Layer 2 of a small transformer language model trained on English Wikipedia (13 layers, counted from 0, width 128).
Take only the direct path to the model's output, skipping the later layers: a vector added to the residual stream pushes a token's score in proportion to its dot product with that token's output vector.

Output vectors of the tokens that the questions are about. A number n stands for (n - 128) times 0.011.
"ournal": 134, 139, 170, 109, 156, 142, 83, 140, 83, 146, 141, 142, 130, 139, 99, 128, 171, 141, 96, 114, 173, 113, 78, 110, 97, 130, 116, 138, 158, 102, 150, 128, 143, 121, 65, 147, 120, 104, 135, 152, 118, 155, 55, 131, 117, 177, 159, 76, 57, 137, 89, 98, 152, 113, 112, 106, 172, 135, 141, 113, 204, 103, 118, 146, 249, 173, 80, 151, 107, 159, 196, 177, 97, 134, 163, 120, 89, 100, 165, 156, 127, 125, 108, 94, 145, 171, 123, 118, 66, 105, 88, 94, 119, 82, 85, 128, 129, 153, 100, 206, 158, 122, 101, 174, 109, 70, 189, 81, 119, 175, 52, 169, 129, 134, 82, 94, 187, 61, 113, 158, 128, 122, 80, 126, 84, 74, 111, 121
"sh": 143, 152, 160, 172, 131, 113, 105, 92, 161, 147, 115, 151, 133, 136, 158, 74, 151, 132, 135, 122, 141, 143, 150, 125, 186, 127, 157, 141, 102, 133, 98, 73, 111, 137, 102, 110, 135, 111, 155, 123, 119, 134, 111, 125, 131, 143, 98, 132, 113, 139, 107, 68, 154, 142, 130, 163, 130, 153, 100, 120, 75, 121, 138, 138, 108, 124, 133, 76, 136, 170, 186, 126, 53, 152, 151, 91, 97, 147, 134, 140, 143, 86, 99, 125, 138, 99, 129, 103, 123, 157, 108, 144, 81, 153, 163, 143, 105, 181, 123, 208, 126, 187, 145, 141, 148, 143, 122, 125, 190, 125, 108, 140, 134, 161, 104, 140, 128, 159, 83, 137, 131, 145, 69, 104, 143, 131, 148, 154
"ped": 136, 216, 129, 142, 114, 92, 78, 103, 88, 166, 233, 175, 113, 153, 116, 143, 150, 155, 93, 120, 160, 84, 108, 178, 101, 148, 210, 63, 117, 204, 120, 177, 103, 84, 143, 114, 180, 116, 178, 86, 150, 141, 126, 149, 130, 148, 152, 98, 116, 128, 131, 113, 151, 161, 125, 85, 195, 92, 116, 103, 177, 116, 74, 126, 99, 106, 27, 45, 144, 148, 159, 146, 107, 170, 182, 139, 159, 126, 182, 188, 137, 189, 113, 128, 145, 152, 110, 106, 181, 145, 104, 102, 140, 107, 109, 80, 128, 163, 133, 215, 187, 112, 117, 81, 175, 117, 171, 176, 164, 116, 123, 230, 151, 107, 89, 128, 126, 106, 64, 164, 132, 76, 130, 83, 114, 109, 189, 130
"her": 128, 109, 128, 144, 134, 104, 148, 137, 122, 89, 89, 118, 194, 159, 139, 168, 134, 94, 100, 129, 114, 56, 140, 172, 59, 92, 145, 155, 102, 139, 153, 121, 34, 78, 146, 112, 132, 116, 121, 119, 161, 157, 93, 145, 96, 162, 122, 114, 117, 108, 100, 101, 122, 144, 125, 129, 150, 135, 162, 137, 102, 118, 74, 184, 156, 149, 97, 152, 142, 118, 99, 90, 152, 91, 151, 112, 76, 90, 98, 164, 70, 151, 135, 127, 143, 107, 140, 92, 102, 113, 100, 90, 103, 83, 131, 87, 191, 193, 88, 196, 120, 92, 75, 167, 170, 145, 116, 85, 191, 140, 103, 121, 173, 117, 151, 128, 132, 150, 92, 122, 114, 163, 91, 66, 60, 139, 182, 140
" former": 144, 127, 147, 105, 108, 101, 105, 133, 86, 147, 160, 160, 117, 77, 122, 132, 157, 166, 88, 142, 121, 120, 149, 149, 113, 136, 96, 109, 116, 162, 132, 138, 99, 150, 136, 72, 114, 143, 136, 112, 156, 124, 136, 178, 112, 104, 140, 111, 100, 177, 82, 138, 150, 135, 123, 159, 129, 152, 109, 160, 146, 129, 145, 135, 159, 127, 109, 127, 120, 143, 138, 95, 119, 126, 145, 146, 156, 153, 109, 132, 180, 123, 129, 155, 129, 133, 98, 113, 120, 117, 108, 64, 87, 101, 130, 111, 139, 95, 121, 113, 130, 148, 95, 124, 100, 71, 165, 146, 112, 126, 110, 139, 129, 96, 108, 102, 149, 107, 83, 134, 125, 161, 91, 127, 97, 134, 105, 138
"rup": 102, 130, 143, 161, 171, 76, 134, 136, 80, 119, 142, 140, 125, 116, 121, 158, 146, 184, 132, 121, 136, 108, 133, 143, 104, 144, 145, 51, 122, 133, 194, 145, 118, 118, 92, 43, 193, 172, 149, 114, 192, 143, 71, 153, 159, 134, 169, 93, 80, 179, 151, 86, 170, 115, 121, 108, 156, 60, 163, 67, 113, 137, 116, 149, 144, 183, 111, 96, 177, 159, 210, 148, 143, 174, 121, 82, 145, 100, 154, 160, 195, 97, 125, 126, 179, 164, 151, 120, 165, 136, 99, 111, 122, 114, 155, 111, 137, 144, 170, 201, 128, 139, 107, 67, 152, 123, 152, 156, 139, 209, 71, 161, 169, 63, 84, 110, 103, 145, 129, 178, 143, 164, 126, 98, 137, 128, 125, 153
"k": 116, 178, 181, 129, 154, 123, 131, 149, 152, 117, 87, 121, 93, 111, 127, 97, 131, 116, 112, 87, 109, 109, 161, 137, 102, 153, 154, 171, 139, 133, 105, 165, 138, 171, 152, 105, 158, 154, 143, 79, 64, 134, 119, 152, 153, 168, 89, 148, 98, 154, 147, 134, 159, 145, 133, 157, 129, 124, 130, 129, 129, 129, 168, 134, 145, 112, 106, 126, 121, 81, 128, 129, 132, 88, 84, 144, 107, 123, 85, 106, 85, 151, 100, 132, 111, 121, 146, 94, 172, 122, 131, 125, 113, 136, 145, 105, 92, 138, 151, 185, 108, 134, 101, 163, 139, 154, 122, 166, 176, 172, 93, 157, 128, 146, 103, 132, 109, 103, 103, 115, 159, 179, 71, 136, 142, 102, 121, 167
"act": 169, 93, 104, 195, 145, 162, 81, 121, 140, 121, 153, 138, 166, 117, 122, 121, 145, 136, 112, 113, 178, 95, 143, 155, 99, 107, 152, 129, 158, 91, 93, 136, 107, 121, 141, 102, 186, 145, 121, 128, 152, 127, 109, 144, 157, 149, 103, 105, 121, 163, 126, 101, 165, 98, 123, 158, 153, 108, 174, 108, 167, 150, 87, 148, 124, 148, 94, 71, 124, 172, 170, 115, 94, 118, 124, 139, 107, 150, 122, 148, 106, 137, 142, 109, 76, 136, 166, 173, 153, 130, 100, 136, 97, 99, 123, 90, 150, 130, 94, 179, 133, 103, 162, 176, 142, 153, 88, 155, 115, 128, 91, 147, 127, 115, 157, 149, 104, 99, 99, 170, 122, 103, 182, 78, 165, 160, 63, 117
"\n": 137, 109, 102, 130, 157, 117, 139, 128, 106, 107, 117, 134, 136, 125, 126, 163, 143, 158, 133, 127, 111, 141, 112, 196, 166, 163, 188, 150, 166, 114, 110, 123, 146, 114, 99, 180, 96, 151, 123, 94, 188, 90, 154, 78, 82, 58, 108, 132, 167, 109, 95, 145, 96, 108, 130, 87, 122, 133, 155, 154, 113, 120, 89, 154, 125, 126, 148, 149, 124, 142, 113, 140, 165, 155, 163, 157, 109, 131, 143, 77, 106, 176, 122, 86, 121, 110, 199, 142, 139, 176, 126, 125, 107, 139, 125, 111, 102, 159, 81, 144, 138, 184, 136, 115, 110, 135, 136, 147, 131, 122, 144, 149, 119, 119, 164, 117, 152, 115, 153, 108, 122, 181, 92, 155, 153, 133, 139, 157
"ide": 82, 157, 126, 170, 127, 129, 133, 137, 124, 51, 157, 123, 203, 113, 154, 135, 165, 120, 167, 168, 126, 123, 153, 115, 125, 119, 113, 149, 172, 161, 109, 121, 59, 133, 76, 126, 129, 97, 151, 56, 114, 143, 142, 121, 159, 162, 127, 137, 120, 146, 76, 138, 114, 116, 130, 121, 96, 151, 95, 105, 111, 104, 110, 171, 103, 100, 96, 63, 161, 113, 133, 138, 209, 57, 132, 129, 90, 157, 128, 86, 94, 120, 128, 112, 107, 145, 118, 150, 177, 99, 116, 145, 156, 112, 86, 98, 118, 117, 118, 202, 89, 154, 153, 121, 161, 154, 157, 91, 102, 147, 145, 156, 133, 78, 115, 157, 140, 70, 103, 163, 166, 135, 105, 81, 69, 103, 118, 50
"|---|\n": 147, 117, 144, 164, 158, 119, 140, 108, 149, 123, 124, 210, 136, 64, 83, 115, 145, 187, 133, 157, 126, 73, 136, 206, 98, 95, 80, 182, 180, 107, 96, 127, 120, 171, 137, 65, 170, 156, 60, 139, 128, 110, 115, 124, 92, 109, 201, 112, 120, 156, 68, 111, 100, 146, 106, 144, 211, 161, 198, 149, 155, 98, 114, 172, 128, 191, 101, 113, 118, 174, 184, 104, 170, 157, 165, 154, 115, 141, 126, 174, 183, 199, 68, 127, 210, 180, 147, 118, 73, 94, 90, 67, 130, 107, 96, 121, 167, 209, 191, 244, 222, 120, 106, 119, 166, 135, 194, 105, 182, 145, 106, 148, 210, 105, 133, 77, 105, 84, 56, 160, 133, 106, 185, 109, 104, 140, 72, 129
"here": 218, 147, 172, 123, 131, 132, 139, 155, 127, 54, 101, 132, 194, 109, 112, 162, 149, 114, 99, 220, 175, 64, 138, 183, 101, 78, 131, 123, 190, 129, 136, 115, 57, 135, 97, 116, 165, 111, 89, 109, 122, 160, 151, 211, 117, 142, 184, 82, 133, 98, 82, 92, 113, 114, 114, 132, 162, 54, 170, 147, 118, 131, 84, 154, 177, 159, 104, 101, 134, 121, 99, 116, 113, 149, 147, 66, 147, 88, 146, 116, 104, 113, 105, 109, 129, 178, 189, 71, 82, 101, 113, 103, 140, 153, 109, 99, 174, 149, 98, 220, 56, 122, 98, 211, 110, 99, 118, 92, 148, 133, 94, 135, 141, 139, 139, 132, 131, 102, 66, 136, 148, 133, 73, 126, 124, 77, 181, 114
"ight": 152, 178, 75, 160, 116, 144, 82, 127, 148, 126, 120, 112, 178, 121, 87, 80, 129, 163, 139, 128, 131, 78, 127, 121, 116, 127, 122, 132, 161, 135, 73, 62, 157, 112, 166, 153, 136, 169, 102, 113, 100, 136, 152, 117, 83, 135, 120, 162, 87, 143, 118, 113, 153, 96, 117, 148, 122, 119, 123, 119, 198, 112, 82, 134, 94, 129, 119, 84, 173, 167, 95, 176, 200, 147, 118, 117, 176, 97, 94, 104, 99, 99, 153, 98, 73, 159, 144, 140, 181, 131, 107, 130, 128, 111, 123, 140, 125, 154, 64, 201, 173, 186, 111, 115, 139, 114, 143, 146, 152, 144, 67, 118, 120, 126, 56, 108, 98, 85, 109, 194, 137, 98, 150, 64, 108, 110, 131, 62

Each question shows what one neuron of this layer's MLP adds at an activation of 1. A number n stands for (n - 128) times 0.0085.

n59: 132, 109, 135, 114, 140, 151, 139, 128, 125, 136, 137, 137, 156, 119, 117, 148, 118, 146, 123, 120, 121, 123, 92, 128, 111, 123, 126, 131, 128, 137, 123, 122, 127, 142, 120, 139, 127, 111, 136, 144, 105, 114, 110, 136, 144, 123, 91, 135, 135, 137, 139, 143, 126, 125, 98, 128, 141, 138, 138, 106, 125, 124, 140, 133, 125, 148, 128, 127, 117, 130, 136, 139, 143, 121, 149, 145, 128, 149, 132, 109, 138, 132, 129, 121, 142, 143, 149, 118, 140, 108, 136, 121, 131, 110, 121, 133, 146, 144, 139, 136, 141, 149, 104, 120, 138, 123, 169, 114, 167, 123, 117, 80, 109, 129, 112, 106, 130, 139, 115, 117, 126, 119, 130, 131, 152, 137, 117, 117
Which three tokens does it push up most, strongest first? "|---|\n", "ournal", "ight"

n140: 136, 147, 133, 113, 125, 117, 130, 131, 128, 132, 110, 134, 119, 120, 117, 147, 111, 121, 100, 124, 136, 150, 132, 147, 121, 133, 131, 120, 136, 139, 99, 132, 117, 139, 99, 133, 145, 121, 107, 128, 95, 127, 132, 151, 135, 129, 118, 169, 149, 115, 143, 126, 114, 114, 136, 114, 124, 132, 160, 110, 94, 150, 118, 106, 96, 134, 140, 113, 129, 118, 137, 108, 133, 132, 144, 135, 166, 114, 137, 147, 142, 134, 128, 135, 165, 124, 125, 128, 120, 147, 130, 127, 130, 127, 119, 113, 116, 153, 151, 118, 100, 134, 120, 122, 119, 136, 151, 100, 113, 119, 115, 114, 135, 149, 142, 127, 114, 152, 126, 144, 148, 110, 142, 168, 121, 100, 143, 112
Which three tokens does it push up most, strongest first? "here", "|---|\n", "ped"

n12: 111, 136, 122, 134, 131, 167, 129, 117, 99, 149, 128, 164, 119, 118, 126, 143, 132, 123, 126, 124, 124, 130, 114, 137, 155, 141, 154, 122, 158, 126, 138, 110, 123, 125, 130, 134, 140, 131, 148, 109, 122, 145, 119, 135, 139, 132, 122, 113, 121, 134, 134, 120, 156, 104, 148, 135, 115, 136, 124, 151, 101, 123, 116, 126, 133, 118, 155, 133, 134, 117, 139, 128, 112, 129, 126, 112, 88, 153, 131, 133, 138, 126, 131, 133, 136, 120, 126, 101, 105, 140, 141, 130, 140, 186, 107, 126, 124, 128, 144, 119, 128, 125, 142, 114, 150, 130, 133, 150, 132, 126, 140, 126, 125, 153, 134, 148, 123, 120, 124, 156, 146, 151, 120, 148, 123, 136, 119, 150
Pushed up most: "sh"

n120: 126, 124, 123, 121, 126, 120, 136, 137, 109, 132, 134, 146, 112, 130, 142, 136, 131, 115, 101, 135, 129, 123, 146, 134, 129, 114, 112, 142, 136, 128, 133, 114, 128, 100, 119, 133, 119, 121, 139, 127, 127, 122, 116, 128, 120, 127, 134, 122, 136, 129, 129, 139, 143, 127, 134, 135, 127, 110, 110, 127, 120, 141, 124, 128, 122, 124, 127, 105, 130, 140, 116, 129, 132, 112, 136, 151, 124, 136, 127, 128, 137, 112, 119, 122, 114, 121, 128, 142, 137, 116, 135, 140, 128, 108, 124, 119, 135, 136, 131, 124, 134, 135, 134, 129, 120, 123, 120, 140, 135, 129, 138, 113, 103, 130, 123, 118, 102, 122, 130, 130, 142, 102, 125, 112, 150, 128, 122, 124
Pushed up most: "act"

n10: 151, 126, 134, 123, 127, 105, 105, 118, 137, 135, 147, 188, 148, 100, 148, 146, 133, 101, 111, 121, 141, 111, 137, 145, 133, 115, 100, 112, 141, 133, 123, 131, 103, 122, 154, 131, 118, 140, 114, 105, 123, 131, 141, 122, 141, 112, 130, 106, 138, 152, 125, 104, 104, 115, 97, 125, 105, 109, 126, 110, 127, 133, 125, 105, 120, 130, 120, 98, 132, 125, 115, 106, 140, 132, 141, 150, 135, 136, 140, 142, 108, 117, 142, 111, 141, 134, 161, 105, 127, 107, 112, 139, 136, 151, 145, 112, 121, 129, 106, 97, 129, 130, 114, 97, 156, 121, 113, 164, 120, 158, 115, 138, 142, 88, 128, 134, 119, 110, 131, 137, 145, 134, 146, 125, 137, 118, 122, 138
Which of these tokens does it push down most? "ournal"

n130: 152, 118, 104, 120, 120, 114, 123, 139, 141, 108, 132, 121, 136, 130, 119, 123, 123, 148, 138, 131, 127, 138, 113, 99, 160, 131, 153, 126, 146, 129, 121, 156, 136, 121, 133, 136, 127, 116, 113, 123, 114, 121, 128, 129, 116, 137, 138, 140, 130, 132, 105, 139, 116, 128, 129, 103, 164, 133, 102, 115, 118, 114, 112, 131, 127, 155, 108, 137, 96, 145, 114, 128, 123, 131, 120, 88, 109, 121, 122, 136, 129, 135, 147, 121, 150, 127, 126, 107, 96, 128, 138, 128, 136, 146, 138, 131, 130, 132, 125, 112, 136, 119, 120, 117, 96, 143, 119, 126, 122, 130, 127, 126, 145, 121, 145, 138, 134, 116, 126, 124, 144, 148, 123, 141, 111, 125, 150, 125
Which three tokens does it push up most, strongest first? "here", "\n", "ournal"

n6: 124, 125, 124, 136, 137, 136, 127, 137, 124, 116, 136, 150, 123, 117, 137, 136, 139, 114, 124, 133, 148, 127, 114, 114, 134, 132, 108, 127, 133, 127, 131, 113, 125, 146, 114, 130, 128, 134, 144, 131, 118, 135, 112, 152, 131, 114, 124, 132, 128, 129, 125, 118, 120, 139, 140, 127, 137, 130, 116, 135, 124, 131, 112, 141, 115, 135, 124, 143, 122, 132, 142, 124, 137, 150, 116, 104, 135, 126, 120, 150, 138, 126, 141, 113, 113, 131, 118, 133, 115, 114, 127, 128, 143, 137, 121, 126, 139, 121, 134, 131, 151, 136, 130, 130, 122, 123, 130, 122, 125, 129, 119, 144, 141, 128, 118, 127, 136, 126, 132, 138, 122, 120, 125, 118, 127, 127, 134, 128
Which three tokens does it push up most, strongest first? "ournal", "|---|\n", "rup"

n82: 116, 134, 107, 114, 104, 103, 123, 134, 136, 123, 102, 124, 133, 146, 140, 83, 108, 122, 103, 132, 125, 121, 135, 103, 114, 122, 131, 105, 115, 129, 150, 131, 130, 120, 124, 135, 114, 156, 143, 136, 148, 141, 130, 142, 134, 119, 124, 139, 133, 120, 127, 132, 103, 167, 113, 123, 132, 116, 145, 136, 145, 125, 120, 152, 115, 110, 121, 128, 106, 101, 107, 141, 112, 107, 122, 127, 144, 138, 130, 142, 103, 115, 149, 120, 116, 136, 118, 165, 122, 122, 118, 113, 139, 144, 112, 127, 99, 147, 134, 94, 129, 123, 139, 104, 116, 139, 136, 145, 165, 122, 143, 117, 131, 128, 115, 129, 136, 84, 120, 107, 159, 147, 111, 135, 125, 140, 115, 138
Pushed up most: "k"

n318: 133, 138, 135, 130, 121, 119, 138, 149, 144, 126, 124, 127, 137, 161, 119, 116, 156, 171, 125, 146, 126, 125, 144, 114, 110, 113, 146, 125, 120, 144, 136, 134, 114, 139, 127, 136, 128, 149, 134, 126, 143, 143, 120, 106, 148, 131, 125, 130, 117, 152, 139, 120, 112, 99, 126, 137, 117, 117, 134, 135, 107, 120, 115, 131, 134, 125, 118, 162, 133, 132, 130, 115, 125, 125, 127, 148, 123, 134, 117, 158, 130, 130, 112, 128, 134, 121, 144, 131, 128, 123, 135, 129, 126, 111, 128, 130, 140, 110, 126, 133, 130, 131, 138, 129, 85, 134, 136, 115, 137, 153, 94, 134, 147, 123, 122, 135, 116, 160, 132, 114, 94, 146, 150, 114, 161, 136, 122, 134
Which three tokens does it push up most, strongest first? "rup", "her", "act"

n249: 104, 155, 128, 113, 99, 127, 127, 102, 127, 126, 140, 122, 136, 118, 106, 116, 146, 122, 125, 99, 125, 129, 143, 123, 156, 112, 169, 104, 138, 115, 140, 106, 118, 136, 139, 128, 94, 128, 128, 118, 136, 109, 138, 110, 132, 148, 144, 114, 130, 128, 137, 130, 117, 140, 159, 152, 119, 141, 133, 97, 120, 139, 111, 116, 112, 127, 117, 150, 138, 115, 147, 128, 134, 128, 144, 135, 93, 151, 144, 144, 123, 126, 132, 124, 108, 126, 120, 129, 135, 153, 120, 164, 135, 123, 100, 128, 140, 116, 110, 96, 147, 137, 121, 132, 128, 138, 159, 130, 133, 123, 131, 124, 122, 116, 115, 127, 122, 145, 135, 132, 115, 137, 128, 127, 132, 145, 128, 145
Which of these tokens does it push down most? "here"

n232: 124, 113, 168, 133, 133, 134, 135, 120, 146, 102, 117, 129, 134, 146, 113, 114, 134, 122, 132, 139, 128, 125, 127, 122, 140, 142, 114, 147, 125, 147, 127, 138, 130, 122, 138, 126, 141, 124, 96, 121, 139, 143, 132, 115, 123, 133, 120, 119, 130, 135, 118, 124, 133, 131, 112, 143, 147, 141, 132, 136, 127, 128, 139, 124, 146, 119, 115, 132, 125, 132, 145, 133, 129, 116, 139, 136, 142, 125, 119, 139, 131, 118, 134, 112, 127, 122, 121, 136, 139, 121, 133, 141, 112, 116, 128, 123, 120, 112, 117, 119, 118, 156, 126, 120, 146, 100, 130, 118, 134, 108, 118, 119, 132, 102, 123, 122, 130, 108, 143, 133, 118, 122, 130, 120, 122, 127, 132, 146
Which of these tokens does it push down most? "ped"

n175: 112, 139, 119, 135, 127, 156, 127, 126, 139, 136, 145, 124, 152, 103, 162, 106, 126, 118, 148, 172, 125, 117, 128, 116, 142, 145, 122, 127, 114, 125, 104, 128, 145, 128, 144, 140, 132, 130, 106, 120, 130, 143, 124, 119, 121, 112, 125, 110, 114, 132, 120, 138, 112, 129, 111, 128, 114, 137, 114, 147, 120, 110, 98, 148, 126, 114, 97, 122, 121, 125, 118, 128, 138, 140, 117, 130, 108, 143, 108, 113, 154, 142, 137, 128, 109, 119, 128, 115, 146, 138, 138, 141, 141, 142, 121, 135, 145, 112, 140, 121, 121, 118, 130, 112, 129, 154, 128, 122, 143, 134, 101, 68, 141, 135, 130, 129, 124, 149, 109, 150, 104, 121, 99, 146, 153, 137, 138, 126
Which of these tokens does it push down most? "ournal"

n223: 146, 128, 133, 120, 129, 100, 137, 120, 131, 133, 119, 121, 141, 121, 124, 143, 146, 133, 117, 115, 134, 125, 118, 120, 129, 130, 123, 134, 124, 122, 135, 127, 124, 135, 156, 125, 124, 121, 124, 124, 125, 127, 123, 114, 117, 133, 130, 127, 117, 134, 110, 128, 109, 131, 122, 129, 120, 127, 129, 133, 110, 125, 130, 126, 122, 145, 126, 135, 147, 137, 154, 143, 125, 123, 124, 119, 123, 119, 130, 127, 134, 134, 126, 116, 129, 137, 134, 134, 133, 134, 120, 137, 125, 103, 126, 135, 144, 124, 134, 121, 125, 124, 140, 118, 136, 120, 148, 111, 98, 130, 130, 132, 131, 134, 126, 111, 137, 118, 128, 128, 124, 111, 106, 133, 138, 139, 122, 133
Which three tokens does it push up most, strongest first? "ournal", "|---|\n", "rup"

n293: 135, 135, 130, 138, 129, 145, 133, 133, 136, 138, 143, 144, 143, 108, 110, 114, 110, 157, 105, 156, 124, 136, 124, 117, 122, 120, 129, 137, 115, 126, 123, 131, 133, 138, 128, 115, 135, 136, 137, 133, 105, 126, 160, 131, 147, 113, 115, 145, 109, 147, 114, 159, 123, 107, 134, 120, 151, 139, 112, 139, 122, 130, 112, 138, 137, 145, 126, 143, 142, 120, 142, 143, 108, 116, 155, 108, 141, 147, 128, 127, 128, 135, 127, 148, 124, 128, 117, 140, 134, 117, 117, 120, 129, 134, 108, 107, 133, 138, 127, 109, 134, 134, 120, 142, 123, 141, 113, 145, 105, 119, 130, 126, 124, 134, 106, 96, 119, 101, 130, 141, 115, 125, 126, 122, 132, 149, 132, 112
Which of these tokens does it push down most? "her"

n8: 140, 147, 134, 136, 132, 150, 135, 131, 139, 138, 133, 143, 127, 121, 103, 123, 170, 102, 143, 133, 121, 125, 140, 147, 153, 121, 107, 149, 113, 121, 117, 127, 131, 111, 128, 123, 133, 138, 150, 134, 132, 106, 132, 147, 130, 137, 121, 142, 132, 121, 144, 123, 119, 127, 158, 131, 124, 117, 146, 113, 117, 136, 155, 109, 118, 109, 112, 124, 119, 113, 144, 116, 143, 135, 114, 150, 136, 118, 119, 128, 124, 116, 119, 123, 127, 140, 144, 126, 136, 134, 130, 129, 133, 124, 151, 129, 128, 139, 131, 116, 117, 130, 150, 111, 157, 142, 129, 115, 132, 126, 129, 123, 120, 122, 156, 126, 124, 120, 111, 129, 138, 138, 114, 156, 122, 123, 145, 106
Pushed up most: "k"

n313: 124, 144, 132, 125, 123, 127, 137, 128, 130, 125, 154, 135, 130, 124, 126, 142, 160, 143, 116, 123, 146, 135, 133, 137, 115, 122, 87, 121, 142, 123, 113, 118, 140, 119, 127, 129, 150, 114, 132, 131, 126, 110, 135, 139, 118, 132, 150, 123, 137, 131, 125, 106, 114, 135, 158, 113, 125, 114, 122, 108, 140, 136, 141, 110, 121, 105, 119, 119, 108, 105, 122, 122, 127, 141, 141, 142, 98, 139, 137, 129, 134, 129, 143, 111, 129, 125, 139, 134, 123, 120, 117, 132, 136, 114, 136, 113, 135, 119, 132, 123, 161, 133, 123, 129, 139, 124, 138, 123, 137, 147, 121, 130, 111, 137, 136, 126, 142, 109, 107, 137, 133, 125, 124, 137, 143, 106, 137, 125
Pushed up most: "ped"

n26: 129, 129, 116, 132, 138, 119, 145, 120, 142, 142, 131, 129, 133, 137, 105, 149, 106, 130, 119, 134, 123, 125, 142, 152, 114, 127, 139, 133, 110, 116, 120, 127, 125, 119, 106, 138, 111, 138, 117, 135, 133, 127, 128, 121, 124, 119, 128, 129, 128, 115, 134, 126, 139, 120, 126, 141, 123, 127, 137, 123, 122, 137, 130, 117, 124, 128, 137, 127, 110, 118, 130, 133, 142, 132, 130, 126, 141, 118, 140, 135, 141, 123, 136, 124, 144, 139, 157, 127, 136, 152, 139, 125, 128, 133, 149, 151, 119, 133, 125, 139, 127, 131, 138, 126, 126, 124, 129, 135, 141, 120, 146, 130, 135, 131, 131, 136, 130, 138, 126, 132, 138, 117, 123, 138, 154, 132, 124, 142
Which of these tokens does it push down most? "ide"

n112: 138, 126, 120, 134, 115, 117, 127, 139, 124, 134, 115, 120, 126, 134, 134, 121, 86, 120, 112, 126, 122, 122, 122, 155, 131, 111, 140, 128, 135, 106, 133, 114, 111, 123, 143, 147, 132, 127, 120, 140, 132, 130, 118, 135, 136, 138, 125, 120, 128, 131, 164, 113, 137, 92, 143, 136, 116, 129, 144, 106, 98, 124, 139, 141, 130, 139, 97, 125, 118, 117, 120, 125, 105, 137, 112, 112, 154, 148, 144, 117, 95, 122, 138, 143, 159, 99, 119, 142, 151, 134, 137, 134, 129, 108, 145, 136, 128, 116, 125, 79, 123, 108, 120, 118, 127, 124, 165, 134, 120, 119, 148, 124, 136, 128, 120, 136, 130, 127, 128, 133, 134, 122, 132, 142, 162, 157, 128, 121
Pushed up most: "act"

n295: 112, 169, 126, 151, 132, 129, 110, 133, 122, 119, 130, 145, 99, 128, 92, 123, 119, 97, 131, 129, 123, 146, 134, 135, 111, 122, 133, 129, 147, 125, 139, 135, 144, 130, 148, 130, 142, 133, 112, 119, 124, 132, 136, 127, 130, 115, 132, 121, 113, 142, 133, 127, 140, 149, 115, 128, 106, 144, 136, 145, 105, 134, 147, 167, 145, 105, 111, 89, 102, 129, 135, 128, 126, 138, 130, 112, 107, 150, 129, 124, 131, 117, 141, 137, 142, 132, 125, 130, 138, 125, 137, 122, 127, 119, 116, 112, 119, 117, 122, 99, 124, 136, 120, 154, 112, 122, 117, 127, 135, 122, 121, 132, 124, 134, 135, 118, 124, 143, 135, 114, 131, 119, 134, 135, 129, 121, 98, 128
Which three tokens does it push up most, strongest first? "k", " former", "act"

n188: 125, 125, 123, 128, 136, 126, 137, 108, 120, 129, 124, 135, 144, 126, 140, 126, 110, 146, 134, 113, 137, 131, 115, 137, 134, 116, 141, 127, 147, 124, 134, 129, 131, 133, 120, 140, 124, 118, 118, 124, 138, 127, 125, 140, 125, 122, 138, 133, 131, 131, 133, 135, 126, 126, 135, 128, 120, 127, 117, 115, 129, 131, 137, 129, 131, 121, 119, 125, 122, 110, 138, 126, 132, 137, 123, 136, 124, 126, 133, 134, 126, 125, 117, 129, 133, 129, 120, 125, 120, 131, 132, 120, 128, 123, 117, 129, 126, 128, 117, 138, 132, 126, 116, 139, 127, 125, 147, 113, 119, 130, 118, 122, 106, 117, 132, 116, 134, 135, 128, 119, 137, 119, 137, 126, 132, 131, 124, 126
Which two tokens does it push up most, strongest first? "ournal", "|---|\n"

n269: 129, 129, 115, 116, 127, 135, 130, 130, 120, 136, 119, 134, 127, 109, 137, 136, 137, 135, 131, 134, 119, 123, 139, 130, 153, 128, 127, 128, 139, 128, 128, 121, 128, 128, 129, 133, 128, 136, 140, 128, 127, 132, 133, 131, 139, 126, 140, 118, 131, 133, 116, 128, 127, 120, 137, 129, 135, 132, 135, 135, 140, 123, 120, 148, 122, 126, 118, 130, 139, 139, 113, 135, 128, 143, 140, 141, 110, 136, 146, 121, 134, 135, 125, 127, 131, 146, 123, 132, 124, 108, 135, 102, 115, 143, 142, 128, 132, 129, 126, 124, 129, 131, 146, 151, 116, 141, 121, 130, 119, 132, 130, 155, 116, 126, 127, 123, 127, 116, 121, 131, 131, 117, 133, 112, 131, 129, 124, 112
Pushed up most: "|---|\n"

n64: 115, 118, 123, 124, 125, 157, 128, 139, 113, 150, 141, 141, 147, 111, 137, 122, 114, 99, 130, 144, 123, 134, 135, 137, 162, 145, 158, 135, 131, 139, 113, 130, 137, 143, 131, 122, 155, 143, 121, 120, 143, 136, 134, 136, 114, 144, 149, 116, 120, 143, 113, 152, 111, 165, 140, 126, 163, 136, 128, 114, 125, 128, 140, 131, 124, 122, 103, 135, 95, 137, 120, 122, 126, 115, 133, 141, 122, 129, 121, 132, 135, 140, 113, 104, 117, 139, 123, 119, 108, 134, 117, 159, 133, 129, 115, 122, 155, 122, 135, 111, 140, 136, 120, 107, 120, 146, 141, 121, 126, 114, 152, 97, 149, 120, 122, 120, 141, 141, 90, 149, 134, 119, 139, 138, 132, 130, 152, 126
Which three tokens does it push up most, strongest first? "|---|\n", "ped", " former"

n52: 141, 135, 109, 113, 114, 140, 124, 114, 125, 128, 118, 143, 142, 118, 120, 107, 115, 117, 116, 124, 122, 137, 139, 133, 143, 135, 142, 112, 117, 130, 148, 132, 97, 131, 102, 137, 140, 126, 118, 137, 177, 121, 143, 117, 129, 150, 127, 110, 139, 126, 111, 156, 130, 138, 193, 122, 160, 127, 128, 148, 109, 145, 94, 121, 155, 115, 133, 158, 102, 112, 133, 134, 125, 123, 152, 119, 124, 125, 114, 120, 103, 125, 136, 148, 109, 107, 104, 130, 120, 129, 133, 135, 123, 110, 143, 122, 121, 135, 102, 130, 139, 126, 133, 132, 134, 130, 139, 121, 114, 124, 137, 141, 158, 96, 149, 125, 152, 112, 108, 150, 137, 113, 144, 114, 109, 112, 138, 130
Which two tokens does it push up most, strongest first? "her", "ped"